Layer 13 of a small transformer language model trained on English Wikipedia (16 layers, counted from 0, width 128). Numbers have three digits each and are written without spaces.
In attention head 0, each number of a token's query is one row of weights dot the token's vector x. The head spreads its attention over the tokens so far by the softmax of query dot key.

Query weights of the head. A number n stands for (n - 500) times 0.0013.
q0: 408422492487537626491444505501446505594481505610495557639582638532603501430444516510592515489525585518476414580502521546515447492485538509540489435478462424500466483526496550523487459496503518500474406439510463528560571360577485497473497515558411476502429481524520516549489430524506500527550500386506531503509534526488476525516536521511550438536484444573536408477494447475457454442512
q1: 481438358582540514541471525476410490528528620509515575557583490425628492492428634418505542523540525582491514502443506549402485408461561622489601471463484411482489576388533440551436498407504459520468555441518422506516502440568522470463460457378496551502484547390502605493475487514478414502488586370556363482583534500416473639591573541451465463474536447513401436553618456571600446396450
q2: 398318332647610628665533517491402449469487578484517541502553542492694537363523535334542486561559505476464452425612474526463473515560672525432614528403539366361466572465522558495521475405555493588591493561448493411527536455556511432467495364469542613637452527449626543585470453570392484467608507303512441415517509473296431590601695458512513432612500544635493485454474398526626584403405
q3: 580591636448430380321479502535611511439489428504407468488427506535394518632424414697496464440367514476513560575473484426551540508597383502539447429558494574512508368515508447520498504546430536464454440512470494616479475527460515564534521625630451433388535399598488481456502467538554508454441397589480539586432453473575541449371389502424504511489515444374488588591403567447444492584580
q4: 469420351627506538622496470534443434682460437430584628473516548558583493443556518518509459540579482476537543482575487524511456498475511514560570478402531502448424630512542536430584498530480513511509502533500498491402593477463469544395510407426491493457489523549519511517588464475452471447507449446583418456420546456619459563522693596511642375600564454547573456492526427571589579478435
q5: 470648521437413494471479516483575512519462505482448470517463493421436541572486412603445494495448559497473526535550483466509575522528485566510521521488468537562519435515446426513420528586520544530548471520593512524554442533439522558550519473576383475438524450508470485471480531523565617471461642549530471497474480479529523442468511435580580603363406530506476597601494497455448558559491
q6: 571672601534403474514445383562612577426470287480538425629511528565415494593498422571504511470395516525517472549382448382463453452436422488539447511464407625507597507512485593491613551472379541511517412522408485639479424615534560452627486514532500549379504472517408481357597403538627544467382455584572580670498493566502498493416338581392589528539544396452555672535498466500520464596666
q7: 552491460552573494436473628466436463550531618462511630511555493523526492473487521630515461363558457441461565425507556418545610374645515425496430576588542418429680581500529480630400547465562404463421458552403506441517465432437586609406573498654466464607498496530440542573514522423539401417461557359466596513365664420518452654515440494401469557398498440430642549462641597426495574492509
q8: 429566480628482423522586551457557384521433647371475442365459522465420504456515435449509510474416551512581554428573490508421490604562436518473604570529520516556611469428516496629504473544661465411459419410402462478575514552542493397477593532666485513445573508537479515464457482425634444571485428544509621487407517456540407534551597564465460433579586439531534534482487515576382521509538
q9: 483457518500615514406407510530513580581477618424482619490428517556454464510598530539463586523539565544409420379469484490533433459436474363531520463566603360428512407673508480424579371405573621528536652389566511354443516462549552488552628504472554498539370451500550548619561413531476490502496453515420511490447518422394537451540518517443347473582594609486486473537563536476507435484546
q10: 524626497519385557508357424500443653567406398391477508515458407574439451699445588545485482440468487510560628286487541551350622479416512294541453510659557542487385536372541368409437382568515521518561568487394505500536439529440486654548353649296522500562579550443541583455460605527490522581335544579473450429380598370532623547392435411425476532284402547356471417638578520440630438589497
q11: 624594518508422436439502432448473442540489298521381435453481482529436433606489411519492477452490433404399523494494430465506464486543502500482350466594468618413484447541440514543458601570496510516474512521421489583441519666372531502552518438535551548488569478459552489408447608528569598416509535631536534541468500498548482303374471453480529502525568401412502512603559535412466537573568
q12: 540626537472442460513670398446427527633488387302249648537507413549528639550326614348595548563471389408544463500505646573460534448536467422425358371616411599510550449495493343446548498604370513508534440452525462490481552588461451492523594583580473407464483555495424419480513576399508562636415497537468478404534515428471701336306432596508510433522468393626466477262518422558424598505500
q13: 530583439427413402579500413403541575382519320555461544497467583500579570577480523523303467253394525381583575566410611526533471406523485462419518573646324423531569430459641542500323464647527420528475429549487558591571546449607417550467437400654655594469483405544341339472438540309492437538392539354477678569403394341513412395533464545395549622464527505451534479402523448485423620607480
q14: 549442490485543468533547653474416607546465562536554743636468585613481443594464475548553648586442544528427536592558486553397653581515522573554533325465372498560517601619364486419493507555482500561582490586472539450438556626482494464382452560424532472337410364391467516539466402473632614594513404375495558709493566401606487548396355463528463478450514512432404538433482502440410352432486
q15: 523531362482330505512510370418589572521491426584614523470493528521450522465388543517453517360416318570534542479591488576526278473590523497407490523505442601493574522480541500551606403406403522495523446612595466405548410573436516438626609502595477578551463537413529389391475549470538530540436602512589612646601328432413433441502649595537582374572527286461409463399676537526370614591608
q16: 310394320514668518629508614533423339590419665465469508460538422578693585335505446485673539548540490529529558480505632539513433482591605457484613533464590340585402513525558476508495490357614409526562508569628519411589569373502589609408434495453510490576613508643637545531462457516423528515515474345591475510460408502353375588658686467700590470653484489542606474410572495561523633347497
q17: 338362347533625559604420598522406358573424578536502582483553464589675518442551442453598487522511496507545523472518550601566358557462655402553526530496555402563475513542533511473496469364533312459562493614537526396531566434527494522476455460480475504590498542530651548549541455530442436487578421325500409489456457488478363523616669542571516507677597513588553504447556537568493590496444
q18: 453542512494493473479520472513556360554327572435436561417436459579527458551437522552498517530491407491497542468549577408550431561559522412566502500526503511527458462507545502521591503409597512438525516571491561418492523573466525521473583514535566522503535463571519515439450539622447542475474448564522596447435493570466533503537579443535408531586536614533560621444385554529411632498560
q19: 626676594457363517504459487478456589388564323570465448597423586446403488596400440532399468502462552507481432564424603439523489398450433511471394447586458619526592520570389546502476541508385520509485366427448571557512508595453601406571475527602517517366515507509459423509514457473552553407390537565580547537607472529547478336367350568451502534395453355410469529580509504438319456538580
q20: 569674602500375457483473406435649534449508327537444422537500542484403483609523443569460449450408517538524488557478575340515509476556384589556444425498416648565463448548422616515506508621449579564468517530517492612492438573390516507569581585700465456354592500561417463353455524598553579437472549612533608604478494522546476473420450529463574576473496454405498630509452451429453511595530
q21: 598596533415398437358452458574619537422449446458463335570441538593405425605430455615504506465406444531488529564451465487547403423598394548612438401580420571601509491514549555474615406543542467435465458517498480594473486584412532616603538644583498485487550396484403463414557402477554574423432480601367587645538449496534480430414357436489426536507531456436489635647498461523373513594595
q22: 498504624551492466341502506365441522558411614534455511444558442458586547405602563351548632538339413566553534405587440504428549504462546431412444486386526538408443446618454506561553506502551531668508630355484502452430473530494483470427479433454625381562468485524494557528550578479447486492582473496528516512527338498404422582528486479485471489571532601519530435361605453500580452401510
q23: 421429331466531521626418530456471553426658512550430526423572622551528502347579504442525508526627498534379487447492602689535490506469594481504641570518554431441561456536579401452522434438517540492502531512520500478585565444532370459514396398494465453508439480352449550529558498535451525463640482432411504435605438415516541455516586527555524542417486478426488382417492561461568538506468
q24: 573661579424446391286405385521635545359582367447535406459578414693460457687425515559485327411389463445472541480528483418522573426698453555589444495609560541421482351452404583482453498614328555453409646540428484576457400505474433559567559638636430495588473462468485512352584482573515544498438530588561570403429370389513542398456323548459646529551508444346546541546470543475486510611555
q25: 500368334520585647493547498483403331461536471493528457358562603614542530551390463599588603623656491389578667551377540526657480524490578582550574555456570442594476448412573467371502407482441469345516367528516507538617452581522428444600483507464447500402509507372563575470448418453442381453616578498509500376514405464658408530326605535572591441568412459540633452529400523470539410518535
q26: 558420547542510428488407363551563528490383480563555410521540463662547507657479514418610476402465309457511458460480548502390488439566491530534532598505574564469434541469554493437453414525426385500511615611341627408450268545437478448554579400464521502543599385457664546448553606427422484514402582500574699438461472407310442418498575568481563533672460319502473517468514340613593512583555
q27: 277460335766704680882637694445373475560644671442593619397698577684784500201437660296364486689676523621557451309623542798437375467353906461397721716431504367404362635490556327336459448316571342283531273436555478369711590428849355344331391377336603509547469698392449593523354424408349320746614519261572395353547432456629483703637987687627557277500591420771320278386600500759352467460371
q28: 522397447531590485466623513645574732447532487580508494568505648431561519426492508475586446482654650474524515442505487436462414413463469538450497432584669529490328339495580662710358439368507469513515582400354654471586516441515488497495431476458368426490405431497500559561503545435436394581706516540497469477461591554401531570503378471314575551492500553641685403516396633457743440390359
q29: 410521482379552517513512545547433368591579532481403554528545475514583454502530504414599696426561504564515519545446507476335516453524578597344447588446487439520464546668471595371483554469542335406569388504570496482458639468380672520617547518538547457586498444523644456470560410516561611465554557484538455520558629512500370577543483492598527509545466570296574442453580477560447538468576
q30: 460533440414368515469351529547272659450536516485629605630542513503452628397483515467508614615439465392483552518411551533492505315554521468490466557541574290434550591620469469562329517337443510582559526485350457425322502532577557429513442529635478603601309552375503397462530350519399395422510466566473378398529568362463493537472609585620387503363667474528340589335533515513497428416482
q31: 490574466490575380534326584570568599454475541388351421417502431589533414498583500542461636507376651398531459442398457512463370399542576403584423560575596568535546488445533615524558464493475457446561471493357621493471511498516683403467568430675621421507379527585495557393493568401622514481462381632477574477584502578461634679446486507589449522447495662505594594456419516363466405578575

Each question shows a short text with each token's key, already scaled and adjusted for position as the last token sees it. A number n stands for (n - 500) times 0.0039.

Then comes the last token's vector x. A number n stands for (n - 500) times 0.012.

0 "z": 567457479573511572565456570407580175417446505507475550568483593555455440544495468537462509560454
1 " Z": 580442447639500596606399526360577123498486527534488582614501662583424433558493422543476522566463
2 "ap": 497460452580477579578462577397561252432465472524539496542539599565477440554505496534456534570444
3 "ater": 435435426583507562544486602425543139450427508554551498548531597575442444564505477531470583607447
4 "o": 443480437563507534539480591429556143439453495539458431509542581566476416542478487539500529584464
5 "'s": 456494399588520582564470595447541144370430500460428418500548620567421416527471429510530546601486
6 " social": 532495395598485557580425576412524094421422474467408423452555615584424411571477445498550509601502
x: 456521526470490588479450490487542507484499555517525447567483467514528502464534533549462464519460531578487498493493578445531501471483028559546446372459478503448498472519420635521594486455511473542551437481541489512468579500510554458542465437489511496477471544563522503538521469459465496457488467505517488481505512546477489500464495495562502459506547450581522497492522523461470422491552
Which token does the last token look at most, and with what share of its attention? 6 " social", with about 60%

0 " as": 560542504619563611567455620395565058352430502462394608655390632546363420546505420527560549566478
1 " a": 613439446640551608571492638422570078391431487477487565641452597574388396542469424515548519597507
2 " social": 560450422625524578580414575398526093414421458471580557598476622566409400573472470504558501589504
3 " l": 490393373674471580589446614366561097421441445449574513574506649562374423595469410512571484601523
4 "iber": 394440381628466569589436587393542096441384489472473483543542616544418412606544428521533551559483
5 "al": 500516424586488510544402602418544111431487427532433461462543586582424432562487462529495489604486
6 "—": 519479364659472593604434547420561089405445522462411368459581648589435396566478413522553528590503
x: 523430491466445453477421462476507462499462611479485511528469452476477559384501519524484485540463506510528558580489489500506509539436028512488520468535554479473514559495518596542545468533454471422546510557517516506445485517483548489447521510456407573522444475584507460497472475424527494495536495509517485504491576532472489511561589535545545459522576517560479563543567495494528461554455
To which token does the last token give the most attention? 1 " a"

0 " |\n": 569509526622549619581482626442565071357458505518406605652415632526439372536440479531528545600456
1 "|": 600419476606540607578503603451572086360446502529530574615467629548439390512441431508553570621471
2 " April": 508436393658491590587507643448641055395438484587604562619510611582315354588536427546494541631478
3 " ": 433407422580455552559432608449660153491379493533548499537523615545423438574458400521538530588470
4 "1": 419471421552478527580452603461640117488400482567453424513525572544448422563453443547576508600529
5 "0": 513515432557473497595432611505608088496383473617427415479540590565495437575470459550539544644533
6 " |": 553543414563485533559450645487576104411396480580438424467551598573491410522453406522532545607487
x: 431517507548468459439528536525465460499493553470530443480397583490486551469476519522547473480533497495459487560444530371524506547474065461500526561504465505519545552515480472509529522463473398504478517485518493431495524503501536570513393478497356531504690461546477503506513582521494490460508493503491466524497496452492537501531472447490544545494423527485487551553538574518494517421553
Which token does the last token look at most, and with what share of its attention? 2 " April", with about 40%

0 " other": 546518503634596562577405599436514103450393492497430587626437592574369398548499429511559513580470
1 " national": 586463479631554577575432588382501126416438490468500554628470600583403405559507436521527472574473
2 " teams": 523435450610567577566419584436521144392425499505583546637478581568375414555509423530534553592472
3 " were": 457406389637525604577427592395562124365392492492590486598494613561398422531508434510501556605480
4 " tr": 361397342668468617564394620381582076424386535486549421563542652589408431561469425511531552604487
5 "ue": 491506405608479557562455632440542195367486450524442450501535573600450429590467515521537524573434
6 " all": 525507347617494562598418608387541090400363453504405416441589633595409388572496433506535548611517
x: 585456407488501479518526489401492482514448548560490458467433546479475494561529436547477438477500529558457472542462491399565526468574109521522516468530512443499495594430485705445494520597496502550476471479436516589418516547589493477537497566492413495511362548487482545560500500462482509446488543477512439610548500457592410558532574539550494546494462441536436485525417511516494503375523
Which token does the last token look at most, and with what share of its attention? 6 " all", with about 60%

0 "ater": 568492507601556577550440602443558092408425504523453583608437588563426430552478456522539556623463
1 " em": 594458446665498616595380644357591051453389480477451612650455681576452391550460408521541551634481
2 "ph": 535455422632500598539428549419604156442393451492538531585496599562387400575480461526589543603458
3 "as": 471464403596486551551444612436614154401479455515538479517493576573430392591483521544492514590440
4 "is": 446480430589506535556461632433578119440449492514468468480522574544425405554460485526493535608467
5 " on": 430447389655484573575430599360572042380440491468430391475554647570431392575502402517562544622506
6 " social": 519488375620471566599404577379533053428412467481383408449579643599427386580456453507556518591490
x: 524511504495475634475464515469521515473484538506513455552500457492554503497570546545474428512470531541475480467490595463491543471457058587559405345443511535474518476503412624569588494451495467524524437503540516525425581495513522451585468409483520487515440530504494502529519459474451494457526460512524508493494492519489428513406529506542512464518516437548571519462490541458502437514549
Which token does the last token look at most, and with what share of its attention? 6 " social", with about 70%

0 " dem": 539548468655558594593444633437559111434356478447404594616433617554360391559456373510575560632513
1 "oc": 577450435609505557544510605412546162453332481475534538566501587548461442574506455522520547581533
2 "ra": 482455412569500521531463590441552145482427463553540482506526573565457422567458461538544525628503
3 "cy": 428449432603523533554401580443551152438375488503539481480516571553423418588473454535526543627475
4 "\".": 385400382635534600584470600479564071347423513513501444560503637557420407524442429508567555619458
5 " She": 401433352677473578609419663411582080406433463535451431514545629599430400575507480508548485600446
6 " also": 509473353650476589601462651428557052427393452494426420479573634580427382574469467515519556560482
x: 545499454465538527437484562539526518528545578524543424579384538389476600471556423504469418474525536493510506472522489353579513555493071506491469471470537556509530490482554576515557469467500438495503526511441481455511448442470493508526541491461601595470467473496453495507454534441548458567534459491409516505516519585517422530594494410474592488488485475574555468499501534508494487517480
Which token does the last token look at most, and with what share of its attention? 5 " She", with about 40%

0 " the": 560492484601578585566475611460540093367434481492408595621446606550402407531454421509554533624494
1 " Pet": 621471447645502592609397539410556118463445477602469610600481657618419466557470443531489510630499
2 "rol": 539470457598479536527450604429546204456507387587548545553470586573417479611477508528511574603472
3 "er": 433455456565513517527448595429564163470451456529522500518502542550454430571532489533475566585452
4 "os": 465490444547473540538423569411604182452487440567461466479549566569468427575485480568403540572465
5 " de": 478491408579450531552432583369557165484462477483439413456575619551417411539484402508511530571481
6 " P": 482499399593440548631405562378571157485483462519409385444619653600465429539485434536465502586473
x: 427508346482460508463427510497576517488340490507495516543546540551451501474504521503530480446505454426517584471574539638440454521475142478510536475501483471486530506468511495478562576462332455510550531491567502554485262533431598488587503477518517484507507499454490488524499460507560494493472512475482526473512464439558367511488489358427441555485506539524486470449525417512502553387506
To which token does the last token give the most attention? 1 " Pet"

0 "|---|---|---|---": 532526518603546587571458605448550099360455502511408583653387608530418404572469479519553503588443
1 "|---|---|---|\n": 630457467636536642566459654422583054352414519533488603683433634531442376569444446518552541610425
2 "|": 527386442605524606577499605447574098357439498531596515599485630547453388510435435506549571620471
3 " Mor": 440380416668476595622413571374599122414439478550581543601519689586415419568468488531498528571484
4 "oc": 424476419605423589512512602429616286488455475542460452560511576571498485600494539542465579496552
5 "co": 534526456571470535542451632420555139494477450587422439506526592539440405577467511532562530549512
6 " |": 573553427570513538569487596475547125375444533535429419487540600557463409513454419512525552591478
x: 515507517453444457471522502504479473520481487494540490484418544487502547494484505476533512477508477547472526536522547355520466519444042454508506540529514458496478504475469508479505510487494477466427501510549523427413540499494572560476482523518312496534690499491475471513478577453496484512471512434467518504512491486516544499535498491521513484493473506541513519500518522500502492533497
To which token does the last token give the most attention? 3 " Mor"

0 " |\n": 569509526622549619581482626442565071357458505518406605652415632526439372536440479531528545600456
1 "|": 600419476606540607578503603451572086360446502529530574615467629548439390512441431508553570621471
2 " April": 508436393658491590587507643448641055395438484587604562619510611582315354588536427546494541631478
3 " ": 433407422580455552559432608449660153491379493533548499537523615545423438574458400521538530588470
4 "1": 419471421552478527580452603461640117488400482567453424513525572544448422563453443547576508600529
5 "1": 515521429549484499595446608496621070491380480617422426472546587563490430583470466558538523637520
6 " |": 553544417561487531558451642486573106411394479579439424466551599569491411522454405521533544609483
x: 432515512546466459437522533529465467498500553469527444484399581496487550467479518525545474479532494493460491560449530372517505544478061459501527562506465500523541547509479473504528524466478399500476522491520497433488522505503539571512395482502355528500687461544476504514514580520493490459506489498492465519500491451496536508536467454496546539491424528489491545557542575521489516420554
To which token does the last token give the most attention? 2 " April"

0 " Tour": 556522528620554599571426593427519096450423520530427599624450625576394414585502433518536592610476
1 "ism": 569485483602536590572430593444552125424418449500526561601457600555413411560464468517544543591476
2 " of": 519411432591516568559504567432549124356461498478585503566496603549426417531461431511542552592491
3 " the": 442414391597534569566491611452550101383449487480594449553510620562421409533454433515550524609488
4 " Bas": 428418373629479571597409546383569117407415450555523482518544655605414401599508490528500470578419
5 "que": 532487455581483546581451599435566171455457447531434465474527588578458452615486546527520515592429
6 " Government": 543473376611484544576410623415546112487423449517418395460574630570404426571500430528501567615466
x: 504482542399473524441412515458512461469537495520517506553564460521532414488509486504470474433466449507494569593535531325521445480503097511531452361466568483479510443512430563492537500502508451573637509538490504406431525464482464493524550519576586487561381492524537497567539512469458501498418435433586576513455493458502464534459389476491504461504512538522520563496532538498524450410468
To which token does the last token give the most attention? 3 " the"

0 " both": 548554500612562567586421544446516136400393493465433563617422586587387408549489416527526554536493
1 " social": 590491453614539566573412579402498117427446485467502574611460610567403417575480455503536494594501
2 " dem": 572433413667529597610425638412548105419392480426580594603483633571369409564480371510552555634538
3 "oc": 428446402616468578532520627408536157454357479440551485544516573550432458595546436508507543594532
4 "ra": 467500423551462520525450605415535126500475464549458435451548571566443432574477473537521500646510
5 "cy": 506504451585500534554387573428538150443418492476404451457547561556411425592496469531515540635502
6 " and": 565523433594479537554490577440513132375489479446437428458556576568427435545464429508531541598528
x: 515493511554483522502514501520530456537488469459561464511440457526536597585535535552491509486483527554523490535565554344572485549455041519568503501454507464442443556486506545500584493540435531506540501527515520507440488515465499525455501517530366513440433519538496555505468446500505512545497469516515487578490545503475468496565541551511555536488549485583500485475533454448474443532443
Which token does the last token look at most, and with what share of its attention? 2 " dem", with about 30%

0 "4": 576479510599547582579467590479573067387413524542444593614445593559421400551459435534548525617478
1 " |": 603408481582548590567481586445559103358411506544544554607498606546450407505449435519539544610470
2 " S": 562388436647502555605427583343559110449466472531566541591547672583428378546447458530510520558437
3 "et": 452450425609439646550502571389640214410465454509561472593518604607429448585510558526534575587467
4 " ": 400417404626452578541419584409644136502467528473469428553547615590393430602444426546538532586520
5 "5": 494514448570475511570402597461588125477433485562384393510534580577454448611472483560517528620561
6 " |": 558533405555498540565418598458529126416402501563413407503558604586472422525489413523531544591509
x: 514543526499550512477523575492434495484487513481480459472453503516522564497477499485542492471437524512489475529496516281513485549547087519534510559502522456483503551493451501553477531515480419484409497508477468437434531475542559544509483514504409494503719501516480455549496564513440448470393549451468528502500493439518530500508523478507502479516415540501499598491518497537479559445506
Which two tokens does the last token look at most, in order? 2 " S", 3 "et"

0 "eball": 573494525583549587554443563443526128414415526533438585619460574555414423550480426523546542601453
1 " exper": 631476475642505627555391639385567050427391538488478608666436625572383401540512380505534509566478
2 "ience": 534438434609535604551400601394546104419400520524583542622477598585439422543483447525535561580487
3 ".": 429391407633517609579460604459573069339428509514592497585489633556419417524439439512557557614449
4 " Canada": 386402398628545588613459628429539097447430498533474500563532636589365390556487465527518557567451
5 " was": 403453335643489633573441622372592084371348498490423435513564631576416416536498446520487549582463
6 " represented": 526493325633472604589457535387565088372415472506416426499579635612352371553494421515563546546469
x: 555525539527466473494462477443489534519551537524542474436406523432472634471488531438495513517566605521491495488591486417510566563550092496568504579488473393447465555470431622487509573492498545496478515557514578506396518563497550492468472531544505485491371534537470409524424454412434447464535471458462454527470499620563524541529459476463505500552484499518519534603530466426454487471516
To which token does the last token give the most attention? 6 " represented"

0 "2": 584470509591537568568445584472587065395423516526435599609447592553423413541467431533544525622480
1 " |": 603405482579548585569478584451557102363411506540545554601497605544447412507449432518538548614479
2 " Iran": 541437442645563593597431652392578059435432494540630588663474660578395393537511455530477511566465
3 " |": 415402433599531570592473574438556108372422530515575458582509620560442422513469433520526552603508
4 " ": 367408389648459593591400584399634021418412546480456433568556637603411401595477423551516530573510
5 "3": 474494440598474548595360590435601085430376503572379386521553605597442440572461466552551493584517
6 "–": 545518345606397578560396565372589056482420496557375386504594601612474432577514403556534550532550
x: 573538544533512466426501619514488483519414531453467479390418527454493462397500536547480456540520540511519435585488430376583475477589273546514437631527620569583485569482462632536598515538456474441418569559359454491448374479515613489536490470587629520544609481560509491531435485539529380508447582704481565461522370465482487467379630429490537498513448485535548684474538498391515487475582
To which token does the last token give the most attention? 4 " "

0 " ": 577491515603551610578430603458579071384408524524420613626449616549412413531465417521527542627496
1 "6": 608406460608541566593431585445588049397404518546536569615474614574418405549471431542544532619516
2 " |": 531396453581542581577458588447557087365388488564614511603512618562444417511465430525544554596480
3 " ": 426401415629477592571409558402626066401390522509598482610532632579426405577484442543522536583473
4 "0": 375433379623500599588408619434649087379435523605496411582535625598426415542478494568529503614560
5 ".": 455518374602427561542397597389587103350456483553385404509533585592446464565447490558496514571433
6 "0": 580577397588449539604411633457631063414486538595399413482563600604459424581478469571530478598506
x: 482521508467529523509477471536427444524470518476508465532463490437568410547510430465598554506499428504640585533556426329500519434502173463578501580427516527530563560552390560485594595543616531556376452542487480476518544570479498531545518499558458526481699525536540434536533522443660503433468550606484520545476526536481420494486500516475424604489465504473628534494501473479465497496574
Which two tokens does the last token look at most, in order? 3 " ", 4 "0"

0 " an": 526507517643548617595435607423557094392391483455388596645418622551393401583480436526580532585491
1 " un": 619481448710480636612405611360575052444424517456481624640458675571413396584500390525546517596520
2 "orth": 523422416640511593601464596392574105426375478553606561596505620575426408591506429529516597627505
3 "od": 432472431607522549570473570423560162426437472518519480525530605529478429547498475525488597491489
4 "ox": 424454419609519543561467602446543124426452464519484446524524604569436405574491466545498582584490
5 " social": 433458397602499554579418584408518100438424476476427430487541620572429398564478444505542508602507
6 " dem": 517475383632465585626428638413571107424374468428394389448599636590392400572469374510560564625530
x: 488488530566471530483457472539578476401464522505548518558445523419484536424496461483469471501479470512482521527390529512504507480428043551517569423502489457519475490467507570535564481470512502529511460381501543447465442462525504446480498470522475488458460471564498530583508484566421513474555471447479454534455515515484485451593561513489492510452498570610529533522548514462490421439593
Which two tokens does the last token look at most, in order? 6 " dem", 5 " social"

0 "2": 584470509591537568568445584472587065395423516526435599609447592553423413541467431533544525622480
1 "0": 603408462600531569568433601464599063408424500533527565613474610553437417536480434540537523607502
2 "0": 536399433602510563574429597470592071397431503543605511590494603564430416546477440538531514591493
3 "7": 416404410600508542587417607462588053416394520545575464570509599582430404558471438544511529608499
4 "–": 389440402570443539532440552423587080518457522549449387489572570565461434583465395555506543607518
5 "2": 477510391580486547572429554458579106403438505537401391512543581553441419543483435537532510605492
6 "0": 559566375557480553552397603435575093441424459564413411466573622550476438544526432544500533606524
x: 476572521391486527434545543563534471554521544439528455478494565493519410434519447563474533581573563447531454507551409379494515540549110483623474554515519562413527509491457629415642540468586453511519472500482470471452474523525578548555542541546572529490559480564469505467451506492514470476435492471477482463565490428538400491517516446582521595425496492561559648512565531464483491453529
To which token does the last token give the most attention? 3 "7"

0 ".": 584503516610563611579466606469582058331423515523419605627425620548425406519441439519551557603451
1 " Mexico": 623499498633576603598495665455563061430422511586547606647450629583358403546494463533511529573447
2 " was": 574429420638533628565449606388583109350352498489589552637485623553418413529486450521496552562469
3 " represented": 455425401649525612579456543407555101357420473500576511630496634590364384549489437517561540542475
4 " by": 404420367634509577595466583393554119339427477467516448543531636575395406553486451523542559576453
5 " a": 400487309650507590592482650396577069399423476490430407496558610624392396562478428520533507577495
6 " club": 522470317625474564615429662383517088362423477488396396481589633595423367601478443543515530546458
x: 479468528504487540464535508520491481447551549505531533532500559451528515558490511485479480524459476555437478531491441403569489487577073512549556399544540501544518529428443637375590506472583501537512523547492528429483478502515546477558371494456577564530396445521490448491554449501506497441475573444462521517566521529469552502505485439485521470569474481490568485550496503454463404612435
Which two tokens does the last token look at most, in order? 6 " club", 5 " a"

0 " |": 593472522592563603578483592447562076350419510523430603613459615546431407515449433520552562604493
1 " ": 613440493625514600577418584423613058405407542510553589616493629570413405565464436541519535583510
2 "2": 517397465606508554583402593426594058418415502552615517594496593579432416555472465554551517616517
3 "5": 426409424594496541605362598465598045396369449593575448573528636600456435580482474560548528616551
4 "–": 373406384595410571534399552394615057504412514573505427564575604596453401579495399568541555558515
5 "1": 447485378565458539584370559438619093468426512574403403507558584572424418590477436579550481598524
6 "3": 578566411549466509601382629449594072438362493602437423469569599586471423598482468573491499651530
x: 425486509565477471461450488515485498437517468511468514441421539487467440523451392577495445498523513440586523566419442289488476524592146436537459506553454447493511552462435563462624546471680495474472474520495453541516514514480530507540521474517588542449691466573492496506461489459642510387500548484543469485517489507482434521501518492465510562479507551471511564602505461448435557443579
To which token does the last token give the most attention? 4 "–"

0 "ad": 569492474592534549543431580436575133433456495530469571575449589563440441548481478524480540602476
1 "ill": 563464472592542550554445600438566128418434493547547549557475575564411426561476462523491568615473
2 "o": 505413440593532544561453587435574094416448494540585503567501591571452409552475482540503532609471
3 "\n\n": 444375391625509615572452612458579068360428502519602477585499647552442397531432447515532548613444
4 "C": 404434409628485573622421586405570150450388444541495448547593657603435380541451494524543556542500
5 "ounc": 432430376620415558581406682385568140481362461599436449523600634619442379582443490521592489580480
6 "ill": 565518429573474558547538603413609176434447476568441485506549568560437400574444477515532617577573
x: 680443627434463384479662498467527524387475326440448437586456423301407581469504482497436451446503439606416488522531601510497481542431298474480538510551607508503494575557376574503493486483440530523468515439424393525574434621409489482450428630680513375531464537544525500500426586428456427512420594593393526447533530592579538502504474547521482385498482490556489487601438434475528551384621
To which token does the last token give the most attention? 5 "ounc"

0 "ase": 584497509611561576567440621444544053402445493547441602614439602558389413544483434536527562619468
1 " the": 614433447614569580569483615449548084375438491477501575610458616556402403534451421509569532617497
2 " number": 550451426645532611578454613407509087352369480514573575632494623580413368580506447530510581574462
3 " and": 408423429590490546509497603429522126393489455503576457552537592566421422531458457520550564599509
4 " sc": 409430381637426601587423615400613121470376467504494419533562621593382406562493443533537477526466
5 "ope": 487442381640468603549438657382568093378417446483397466532534594586407403599505497522534552564460
6 " of": 554559430555513549548481537396558135362473517468421444459565601554427405514475426524528572578501
x: 462521541465505489497560502462522511513537442479559476460519512498526561575495505515480506488505497474468501525606520387508532468502065525603471527470491463547497457494476565501501490511469486464435515514522495585426543500448561499511522539551200512499396556538487490547512481499516487488504521484498491484518514524535485460550559496531542483529477459477465492490507560440526502468551
Which two tokens does the last token look at most, in order? 5 "ope", 4 " sc"

0 " market": 557534525610558570549445607439506112419442526484431586642424574556385416554489442523549518593482
1 "\".": 622454484620565611579468611473569054347425515522520608639436627543414394527439443518566557613452
2 " This": 578460434642550592594454678436530066376421419491566586622457596567363370562450462522583529597481
3 " was": 459426384657525620570457646397569097355374482480604523597500621560403405532479453520497539580474
4 " cons": 420404366671450601565425653345581084401359483483513497541560645580404370583440435495532542581402
5 "ist": 493501408586472595528428592450600183446303414495416474491521566577469436573515485513548563544418
6 "ent": 553547451579511551534428570449560220405386412478493483461548591581430399572481522529551520588436
x: 585490564283407506487475468449492474420602519524510499482445541450479478483522518508476490485511513480585590584535558436514518486581135498415397435444504590503431554618370511648467575502370504410529471473543489515461509493517527483583516589508540445568427435471549490473450446428425545543463442457459473537558482424505477480496471594550531588514522483456473536448406487490441423462546
To which token does the last token give the most attention? 4 " cons"

0 ",": 578485502594544604575483591455564076341422489497434596615451609552428417526456423515553542611491
1 " organ": 624507480671527629581472625356558049410386495474470589680457656580400353566490467524534511520400
2 "ized": 510451440611537584542477647421536089373421407490567531603482620549341407529481447519604534617493
3 " by": 463405391642501571581456586386557088359438490455569510555506632573370403572488426527548566599453
4 " the": 391434363617531563588488608442551083376436479458519427516523642574402403551449429521550524613499
5 " sem": 399435337668428580616416537388588108437386457462453408508581637644379396580489411533510514539478
6 "i": 529540417527461497563431560461571264519410467565472454496525549568518455570468544522523566664542
x: 580453617532460488492508378379530461470379470569458557447593496477354438500501510575398426498495515535500438471463444447430417400591192496478504429470426458516496460543496593457558455556464552493520440482537451448633480494454556493532416588442582549468600554418541493510533533596577475411550512343458402528454438502518514438395391455485531481471380404606490514515474553561477482475632
To which token does the last token give the most attention? 5 " sem"

0 " she": 545524527613528622590416617411544089372434500469407579629403606540392411557503409507548525574512
1 " had": 578480482640544644588461583400560130346448463456489585604444628535381410530486438506532555577524
2 " previously": 553447443653535612590459603396541083402409471477558549613474614573395412556481436512544566570508
3 " ident": 478418380670485594589481614394535070411405488458571525599485631582393389596485417504581521555482
4 "ified": 453477417611538550557472604443500124389445438512489496521537587580391396549476437509568527578503
5 " as": 438447380645509575563472592386549126368439501464415440478526620571385411568500466523533545553483
6 " a": 513535370628501572585513639427565090417445492478396428432578599608402398564463425512540511588503
x: 512505511560524530510506443505526506515527526554564471564458519529495553516546434532534532512475506486466488571538584375519509519445041519488537568458513459481444540551492577503507534458531528509505493448555487432443525522529577458564528470479388456444483560492482522457493489519531494564549548619515520497498509472476469519521548484537522494493430489595486500608426546489453516555431
Which two tokens does the last token look at most, in order? 3 " ident", 5 " as"